Layer 9 of a small transformer language model trained on English Wikipedia (16 layers, counted from 0, width 128).
A neuron's activation on a vector x is SiLU(gate . x) times (in . x), where the dot is the dot product.

Input weights of the MLP neurons that the questions are about. A number n stands for (n - 128) times 0.0061.
n13 gate: 190, 104, 156, 167, 69, 167, 123, 101, 55, 95, 102, 124, 120, 149, 117, 91, 149, 140, 127, 149, 153, 135, 129, 108, 100, 81, 115, 142, 32, 129, 109, 190, 147, 121, 160, 102, 127, 146, 72, 201, 130, 175, 131, 165, 159, 155, 110, 62, 65, 85, 180, 126, 181, 115, 157, 115, 150, 163, 149, 158, 170, 127, 142, 118, 169, 128, 140, 198, 103, 105, 160, 156, 141, 98, 127, 169, 87, 172, 83, 105, 147, 70, 180, 114, 124, 102, 83, 121, 137, 116, 88, 79, 163, 160, 167, 139, 90, 141, 99, 102, 120, 91, 105, 111, 132, 140, 89, 134, 72, 107, 90, 138, 166, 153, 94, 180, 164, 98, 128, 156, 111, 162, 161, 127, 83, 157, 152, 138
n38 gate: 119, 115, 94, 119, 90, 99, 116, 111, 128, 156, 249, 156, 113, 187, 178, 117, 115, 109, 136, 142, 142, 113, 169, 129, 155, 156, 135, 65, 87, 108, 116, 103, 82, 121, 182, 130, 80, 105, 182, 78, 151, 90, 110, 195, 159, 138, 112, 136, 126, 150, 152, 134, 123, 138, 145, 108, 188, 156, 111, 114, 99, 139, 71, 92, 95, 147, 112, 116, 113, 169, 61, 149, 196, 157, 168, 161, 119, 166, 158, 99, 146, 154, 144, 117, 189, 128, 165, 118, 155, 103, 152, 191, 123, 119, 131, 182, 104, 109, 128, 100, 86, 156, 143, 80, 62, 106, 87, 165, 192, 118, 119, 82, 103, 122, 177, 154, 111, 108, 142, 95, 148, 127, 122, 118, 140, 98, 119, 85
n48 gate: 152, 165, 140, 133, 60, 93, 140, 169, 210, 148, 138, 128, 159, 142, 140, 106, 110, 115, 137, 114, 93, 104, 127, 142, 119, 132, 157, 149, 157, 117, 160, 166, 167, 88, 167, 97, 144, 99, 121, 84, 113, 140, 95, 148, 118, 155, 131, 155, 138, 152, 126, 185, 142, 90, 142, 165, 186, 70, 111, 139, 156, 164, 115, 98, 154, 155, 34, 144, 167, 147, 214, 130, 141, 170, 102, 155, 39, 154, 105, 65, 128, 120, 178, 87, 118, 175, 111, 99, 202, 122, 57, 150, 105, 123, 133, 130, 141, 122, 140, 167, 141, 102, 114, 142, 140, 81, 149, 140, 113, 90, 150, 144, 118, 107, 164, 100, 65, 100, 101, 135, 163, 177, 136, 163, 133, 74, 165, 82
n108 gate: 129, 152, 171, 104, 115, 141, 103, 84, 97, 148, 161, 122, 159, 122, 230, 144, 112, 122, 116, 114, 147, 169, 148, 121, 70, 109, 114, 103, 125, 125, 131, 136, 83, 110, 199, 115, 109, 117, 167, 92, 145, 183, 128, 142, 96, 67, 83, 134, 127, 57, 128, 122, 186, 119, 93, 116, 138, 147, 121, 102, 112, 171, 94, 133, 149, 109, 121, 121, 139, 152, 118, 107, 108, 165, 87, 100, 128, 133, 88, 144, 177, 196, 154, 176, 106, 183, 109, 86, 157, 112, 152, 197, 130, 157, 91, 145, 125, 101, 114, 141, 181, 136, 188, 126, 107, 111, 88, 125, 100, 173, 52, 142, 173, 199, 132, 103, 160, 86, 109, 109, 182, 167, 122, 128, 147, 146, 171, 119
n13 in: 134, 102, 109, 95, 117, 110, 116, 129, 138, 149, 76, 97, 107, 73, 183, 120, 145, 128, 139, 170, 164, 180, 173, 158, 139, 124, 120, 130, 137, 158, 204, 112, 153, 176, 221, 122, 131, 167, 152, 88, 126, 121, 36, 176, 186, 151, 114, 130, 113, 88, 142, 110, 198, 97, 155, 136, 162, 148, 122, 97, 83, 146, 151, 148, 191, 112, 166, 184, 66, 51, 156, 135, 123, 144, 184, 167, 126, 102, 111, 177, 149, 47, 153, 161, 160, 140, 114, 52, 170, 145, 163, 114, 135, 134, 155, 154, 106, 153, 130, 142, 104, 107, 131, 71, 131, 128, 104, 80, 112, 172, 98, 84, 125, 130, 124, 143, 141, 137, 167, 128, 76, 151, 150, 178, 120, 146, 117, 177
n38 in: 117, 63, 101, 133, 95, 82, 125, 164, 144, 112, 159, 159, 153, 141, 112, 179, 125, 89, 91, 96, 138, 132, 125, 114, 100, 102, 89, 99, 27, 112, 194, 110, 118, 130, 144, 81, 97, 60, 97, 109, 102, 143, 68, 156, 109, 162, 155, 202, 138, 86, 187, 134, 69, 144, 122, 188, 115, 167, 104, 161, 186, 88, 157, 158, 113, 162, 111, 122, 61, 188, 99, 156, 88, 176, 119, 138, 118, 103, 109, 134, 164, 175, 105, 189, 158, 75, 105, 154, 135, 138, 73, 134, 64, 127, 102, 118, 126, 94, 115, 111, 118, 184, 117, 126, 156, 155, 144, 77, 164, 98, 101, 102, 171, 142, 162, 128, 69, 91, 168, 125, 127, 106, 75, 113, 127, 118, 145, 142
n48 in: 130, 155, 91, 138, 91, 69, 169, 164, 128, 180, 143, 146, 129, 168, 81, 141, 122, 135, 80, 153, 100, 115, 178, 122, 148, 172, 90, 129, 105, 140, 106, 194, 116, 158, 126, 50, 137, 213, 93, 115, 175, 108, 159, 159, 153, 114, 123, 126, 87, 128, 140, 129, 49, 185, 199, 134, 125, 164, 114, 126, 211, 162, 184, 138, 99, 137, 70, 115, 167, 137, 193, 128, 148, 139, 128, 91, 89, 143, 124, 106, 118, 92, 158, 120, 139, 99, 110, 147, 130, 115, 124, 140, 139, 143, 109, 100, 180, 122, 118, 125, 71, 143, 100, 178, 165, 131, 177, 155, 136, 119, 91, 137, 127, 163, 96, 105, 103, 173, 124, 94, 162, 111, 151, 49, 154, 157, 109, 143
n108 in: 168, 148, 114, 146, 177, 164, 114, 88, 130, 196, 138, 183, 125, 190, 155, 184, 118, 110, 132, 107, 91, 147, 117, 195, 124, 192, 176, 152, 85, 103, 115, 155, 111, 146, 182, 119, 164, 113, 181, 154, 81, 147, 79, 134, 104, 78, 132, 127, 111, 57, 130, 174, 89, 135, 112, 142, 121, 156, 115, 122, 111, 161, 184, 112, 75, 142, 158, 132, 116, 136, 102, 93, 180, 140, 146, 116, 169, 99, 138, 154, 150, 140, 204, 198, 175, 154, 128, 90, 163, 159, 108, 189, 148, 140, 90, 168, 123, 121, 94, 82, 144, 127, 140, 124, 153, 103, 118, 123, 112, 124, 194, 141, 156, 142, 196, 79, 127, 99, 126, 64, 100, 106, 116, 122, 131, 90, 125, 101

Each question shows a token from some text and the vector x that enters the MLP there. A number n stands for (n - 128) times 0.032.

"ings": 166, 149, 114, 86, 142, 147, 186, 157, 165, 144, 192, 80, 112, 109, 105, 101, 116, 149, 199, 132, 153, 58, 155, 129, 139, 152, 119, 142, 106, 95, 134, 132, 153, 97, 177, 173, 115, 101, 141, 96, 115, 182, 85, 104, 149, 108, 137, 166, 80, 147, 186, 106, 127, 178, 81, 147, 106, 122, 144, 134, 85, 178, 138, 118, 151, 144, 151, 131, 95, 149, 115, 129, 131, 116, 120, 121, 106, 125, 147, 156, 146, 169, 138, 222, 101, 103, 143, 179, 58, 192, 125, 61, 138, 84, 117, 98, 108, 128, 75, 91, 90, 131, 148, 141, 121, 117, 135, 155, 109, 124, 134, 116, 98, 157, 67, 112, 82, 165, 59, 135, 125, 109, 137, 128, 150, 103, 155, 161
The neuron with the highest activation: n48

"'": 156, 131, 128, 92, 161, 155, 136, 164, 184, 123, 141, 129, 83, 127, 113, 80, 63, 119, 177, 154, 145, 74, 193, 178, 130, 157, 130, 112, 88, 109, 105, 136, 155, 90, 169, 128, 149, 121, 188, 76, 101, 106, 115, 96, 146, 143, 107, 137, 103, 90, 177, 96, 118, 186, 142, 140, 103, 119, 136, 142, 59, 115, 136, 92, 175, 173, 147, 139, 109, 160, 114, 132, 118, 84, 125, 128, 108, 142, 162, 123, 142, 214, 126, 168, 125, 130, 108, 174, 51, 184, 122, 96, 176, 108, 118, 68, 151, 79, 76, 118, 127, 127, 155, 166, 117, 181, 157, 132, 107, 103, 88, 68, 105, 124, 105, 181, 116, 136, 92, 82, 126, 115, 156, 135, 153, 150, 101, 135
The most active neuron and its activation: n38, at about 2.2

"'s": 152, 133, 142, 82, 143, 152, 157, 199, 179, 186, 156, 133, 76, 91, 114, 108, 76, 151, 205, 153, 121, 114, 152, 146, 123, 151, 125, 109, 84, 121, 111, 118, 161, 65, 145, 145, 128, 128, 177, 92, 105, 141, 104, 114, 133, 126, 98, 181, 104, 118, 171, 112, 143, 172, 106, 140, 67, 124, 162, 152, 88, 165, 140, 149, 180, 157, 144, 144, 76, 170, 155, 134, 119, 81, 102, 134, 110, 112, 156, 130, 138, 178, 125, 167, 125, 130, 130, 144, 52, 159, 147, 69, 184, 123, 144, 88, 160, 93, 82, 116, 136, 120, 153, 158, 115, 166, 130, 138, 83, 123, 100, 97, 102, 169, 132, 196, 74, 138, 86, 92, 107, 130, 155, 121, 137, 144, 137, 116
The most active neuron and its activation: n48, at about 0.1

"x": 163, 145, 99, 60, 116, 154, 159, 170, 186, 150, 175, 119, 84, 53, 112, 111, 71, 142, 173, 161, 181, 84, 158, 119, 119, 177, 132, 130, 105, 97, 161, 172, 132, 113, 145, 187, 112, 129, 122, 135, 77, 136, 108, 119, 130, 137, 73, 176, 101, 151, 141, 93, 121, 172, 125, 109, 115, 164, 119, 144, 138, 187, 139, 135, 148, 164, 109, 177, 85, 151, 120, 140, 101, 136, 112, 153, 97, 123, 183, 126, 130, 161, 135, 162, 112, 146, 144, 139, 116, 172, 135, 86, 138, 112, 183, 102, 176, 88, 39, 106, 100, 123, 162, 80, 157, 144, 163, 185, 110, 128, 121, 110, 126, 97, 88, 118, 86, 158, 55, 107, 125, 120, 138, 108, 155, 132, 109, 128
The neuron with the highest activation: n48

"iz": 155, 136, 121, 93, 161, 148, 209, 182, 180, 143, 183, 151, 96, 84, 116, 121, 83, 163, 164, 146, 123, 111, 143, 165, 75, 166, 156, 143, 149, 114, 128, 117, 198, 112, 125, 165, 140, 182, 127, 107, 66, 166, 123, 104, 82, 136, 139, 98, 71, 156, 174, 91, 195, 143, 73, 160, 119, 152, 167, 119, 149, 153, 131, 159, 156, 152, 152, 154, 105, 146, 69, 133, 114, 126, 109, 154, 102, 120, 161, 147, 92, 186, 153, 190, 126, 146, 96, 161, 113, 133, 112, 102, 130, 126, 134, 83, 131, 154, 60, 136, 87, 121, 146, 114, 123, 138, 173, 140, 60, 119, 115, 131, 140, 96, 131, 190, 108, 142, 72, 119, 141, 91, 86, 121, 120, 139, 135, 174
The most active neuron and its activation: n48, at about 0.31

"3": 177, 123, 82, 35, 146, 112, 161, 186, 167, 145, 175, 142, 111, 117, 76, 163, 94, 141, 192, 112, 165, 82, 161, 155, 140, 167, 133, 128, 78, 100, 152, 132, 132, 98, 120, 164, 124, 162, 169, 90, 125, 159, 139, 122, 119, 187, 119, 134, 107, 138, 184, 116, 129, 172, 120, 90, 152, 143, 120, 150, 137, 164, 116, 118, 155, 113, 127, 135, 117, 143, 139, 149, 90, 54, 112, 129, 101, 116, 126, 126, 112, 153, 104, 194, 101, 120, 170, 134, 90, 152, 105, 120, 140, 100, 172, 52, 144, 119, 77, 109, 124, 145, 185, 113, 90, 128, 157, 167, 74, 115, 126, 158, 105, 132, 134, 133, 120, 115, 50, 92, 100, 105, 110, 129, 162, 127, 124, 142
The neuron with the highest activation: n38

" was": 140, 169, 127, 60, 168, 121, 172, 177, 184, 153, 124, 131, 99, 73, 81, 145, 81, 130, 195, 129, 137, 62, 127, 141, 121, 194, 156, 101, 114, 103, 111, 117, 174, 100, 97, 167, 120, 120, 188, 89, 103, 154, 119, 90, 140, 107, 115, 157, 126, 140, 185, 130, 136, 184, 96, 129, 92, 133, 145, 156, 86, 153, 131, 189, 161, 126, 165, 164, 67, 160, 138, 139, 111, 93, 26, 125, 100, 140, 139, 119, 129, 144, 141, 150, 153, 117, 111, 152, 96, 157, 153, 85, 153, 97, 128, 106, 158, 116, 104, 87, 113, 132, 126, 136, 133, 148, 145, 138, 85, 133, 125, 130, 96, 158, 109, 151, 110, 144, 53, 91, 135, 94, 165, 119, 141, 128, 117, 156
The most active neuron and its activation: n13, at about 0.19

"it": 150, 161, 88, 88, 166, 168, 184, 169, 121, 135, 138, 93, 117, 72, 137, 116, 111, 154, 132, 122, 137, 93, 135, 113, 150, 140, 134, 174, 107, 51, 146, 110, 173, 129, 95, 118, 130, 136, 149, 67, 107, 155, 107, 125, 79, 147, 84, 94, 70, 141, 205, 117, 142, 114, 144, 103, 74, 117, 165, 150, 122, 200, 104, 142, 139, 122, 165, 192, 127, 143, 137, 72, 123, 97, 90, 124, 89, 108, 179, 132, 114, 168, 153, 176, 111, 139, 100, 172, 100, 139, 149, 63, 112, 113, 98, 105, 105, 110, 109, 68, 101, 161, 177, 117, 126, 173, 190, 177, 108, 98, 95, 121, 100, 108, 107, 144, 106, 117, 95, 98, 125, 113, 68, 116, 112, 120, 127, 157
The neuron with the highest activation: n108

" K": 145, 152, 99, 84, 154, 172, 160, 176, 172, 100, 130, 133, 90, 104, 96, 112, 114, 150, 147, 161, 142, 68, 121, 120, 156, 126, 154, 122, 98, 64, 116, 144, 202, 73, 150, 189, 143, 133, 166, 115, 109, 141, 99, 98, 132, 139, 104, 143, 114, 138, 181, 81, 113, 163, 127, 118, 68, 130, 149, 177, 131, 167, 117, 137, 192, 130, 157, 150, 78, 187, 117, 114, 84, 106, 67, 119, 76, 139, 110, 135, 117, 143, 135, 200, 128, 117, 110, 160, 111, 153, 127, 123, 158, 119, 108, 86, 172, 124, 117, 90, 129, 104, 175, 100, 132, 158, 157, 166, 82, 105, 113, 102, 92, 109, 151, 154, 123, 124, 75, 89, 118, 89, 129, 140, 131, 86, 73, 148
The neuron with the highest activation: n48

"art": 134, 137, 125, 73, 89, 164, 170, 172, 184, 158, 162, 129, 82, 58, 127, 128, 104, 160, 132, 150, 152, 115, 161, 115, 133, 147, 142, 84, 171, 45, 127, 172, 179, 106, 153, 142, 105, 126, 207, 109, 95, 157, 150, 127, 109, 171, 100, 161, 128, 129, 186, 145, 149, 176, 119, 123, 112, 138, 131, 157, 91, 134, 132, 130, 161, 134, 148, 185, 82, 173, 111, 132, 130, 97, 97, 93, 53, 146, 93, 136, 88, 171, 129, 156, 132, 156, 102, 137, 73, 136, 97, 126, 105, 58, 157, 98, 191, 122, 84, 73, 131, 110, 173, 123, 132, 180, 158, 176, 78, 113, 122, 93, 106, 147, 109, 138, 92, 133, 110, 114, 151, 129, 112, 127, 129, 112, 118, 107
The neuron with the highest activation: n38

"es": 161, 125, 122, 61, 161, 140, 205, 170, 176, 127, 177, 118, 118, 126, 87, 108, 117, 147, 198, 144, 192, 76, 155, 143, 116, 153, 105, 172, 87, 70, 104, 127, 155, 76, 155, 168, 122, 129, 160, 88, 74, 148, 82, 82, 121, 104, 139, 168, 117, 149, 171, 119, 185, 135, 124, 117, 124, 126, 170, 132, 112, 142, 154, 149, 156, 141, 161, 130, 111, 155, 125, 149, 134, 134, 96, 129, 109, 136, 161, 125, 111, 194, 109, 197, 87, 147, 117, 195, 89, 176, 132, 84, 172, 95, 119, 99, 124, 112, 52, 109, 101, 140, 171, 122, 119, 123, 135, 162, 103, 108, 103, 112, 123, 127, 119, 153, 109, 185, 64, 111, 118, 89, 125, 98, 173, 131, 149, 133
The most active neuron and its activation: n13, at about 0.56

"le": 154, 151, 139, 78, 92, 103, 195, 158, 128, 135, 152, 139, 117, 77, 93, 121, 63, 147, 118, 116, 129, 108, 153, 153, 118, 147, 184, 137, 127, 21, 154, 139, 120, 101, 130, 193, 148, 110, 150, 103, 119, 127, 108, 99, 133, 178, 87, 130, 87, 154, 195, 130, 176, 152, 121, 120, 122, 122, 160, 182, 133, 135, 107, 120, 158, 170, 129, 143, 97, 138, 137, 77, 139, 104, 143, 92, 80, 108, 144, 140, 95, 184, 126, 176, 126, 130, 136, 147, 130, 151, 120, 114, 107, 109, 168, 81, 203, 134, 78, 75, 109, 129, 147, 92, 83, 170, 181, 170, 105, 135, 128, 115, 72, 129, 135, 98, 81, 117, 52, 76, 134, 165, 110, 172, 129, 113, 98, 141
The three highest activations, in order: n38, n13, n108

"u": 167, 121, 90, 80, 155, 102, 145, 168, 156, 124, 154, 138, 96, 98, 112, 110, 69, 115, 170, 179, 130, 48, 126, 123, 89, 147, 132, 105, 160, 125, 126, 151, 160, 110, 130, 182, 155, 176, 160, 84, 79, 134, 132, 118, 101, 118, 99, 124, 49, 155, 177, 76, 165, 138, 99, 142, 130, 134, 189, 141, 121, 201, 129, 171, 146, 130, 157, 136, 111, 149, 115, 142, 97, 121, 127, 148, 89, 96, 138, 163, 75, 156, 114, 183, 162, 101, 111, 148, 136, 199, 118, 127, 146, 122, 132, 74, 111, 109, 81, 128, 135, 125, 157, 93, 76, 130, 153, 183, 65, 100, 84, 140, 83, 92, 125, 158, 128, 156, 90, 110, 138, 67, 125, 140, 150, 148, 116, 131
The three highest activations, in order: n108, n38, n48

"ight": 159, 134, 125, 107, 113, 147, 160, 193, 164, 129, 202, 149, 73, 99, 124, 99, 111, 137, 136, 156, 186, 69, 158, 134, 142, 152, 164, 131, 78, 75, 118, 139, 132, 107, 164, 169, 104, 112, 139, 59, 107, 157, 66, 104, 78, 135, 116, 161, 100, 131, 143, 146, 158, 208, 105, 134, 101, 160, 133, 139, 82, 157, 150, 141, 144, 159, 161, 172, 80, 147, 98, 78, 121, 94, 103, 101, 97, 100, 159, 157, 121, 171, 116, 150, 145, 145, 102, 118, 40, 140, 120, 89, 138, 75, 175, 102, 147, 102, 65, 120, 102, 114, 142, 119, 120, 142, 160, 161, 122, 120, 111, 101, 117, 138, 101, 194, 101, 174, 31, 116, 151, 135, 148, 147, 150, 92, 121, 150
The most active neuron and its activation: n38, at about 5.1

"ory": 149, 131, 112, 100, 162, 130, 170, 196, 184, 150, 167, 95, 105, 90, 90, 95, 106, 147, 155, 134, 150, 47, 134, 151, 124, 149, 167, 117, 72, 65, 82, 127, 151, 108, 143, 123, 115, 140, 151, 106, 137, 129, 102, 98, 92, 132, 101, 128, 90, 164, 178, 103, 174, 148, 98, 134, 93, 145, 99, 138, 124, 163, 139, 167, 186, 191, 169, 150, 81, 152, 103, 157, 146, 58, 96, 128, 86, 150, 175, 131, 83, 158, 131, 167, 105, 126, 126, 167, 95, 163, 120, 80, 153, 101, 147, 101, 137, 133, 60, 93, 107, 83, 185, 106, 107, 140, 163, 139, 53, 146, 108, 88, 108, 124, 126, 165, 96, 139, 77, 131, 125, 117, 134, 129, 138, 120, 129, 144
The three highest activations, in order: n108, n48, n38

" h": 142, 133, 132, 65, 152, 172, 165, 175, 178, 152, 180, 157, 104, 82, 103, 79, 82, 135, 160, 132, 120, 103, 109, 123, 127, 153, 92, 148, 76, 95, 122, 169, 163, 73, 104, 210, 135, 136, 154, 83, 100, 182, 93, 98, 167, 132, 105, 141, 104, 116, 157, 86, 138, 173, 123, 131, 80, 133, 162, 160, 73, 189, 110, 129, 167, 149, 144, 163, 79, 154, 168, 148, 105, 130, 121, 163, 124, 151, 151, 119, 112, 168, 165, 172, 94, 121, 177, 172, 66, 153, 169, 99, 164, 97, 157, 66, 142, 132, 98, 109, 155, 105, 143, 146, 129, 168, 136, 130, 92, 145, 85, 106, 116, 114, 152, 138, 78, 136, 69, 120, 101, 113, 121, 156, 120, 98, 137, 148
Which two neurons fire most, strongest first? n48, n108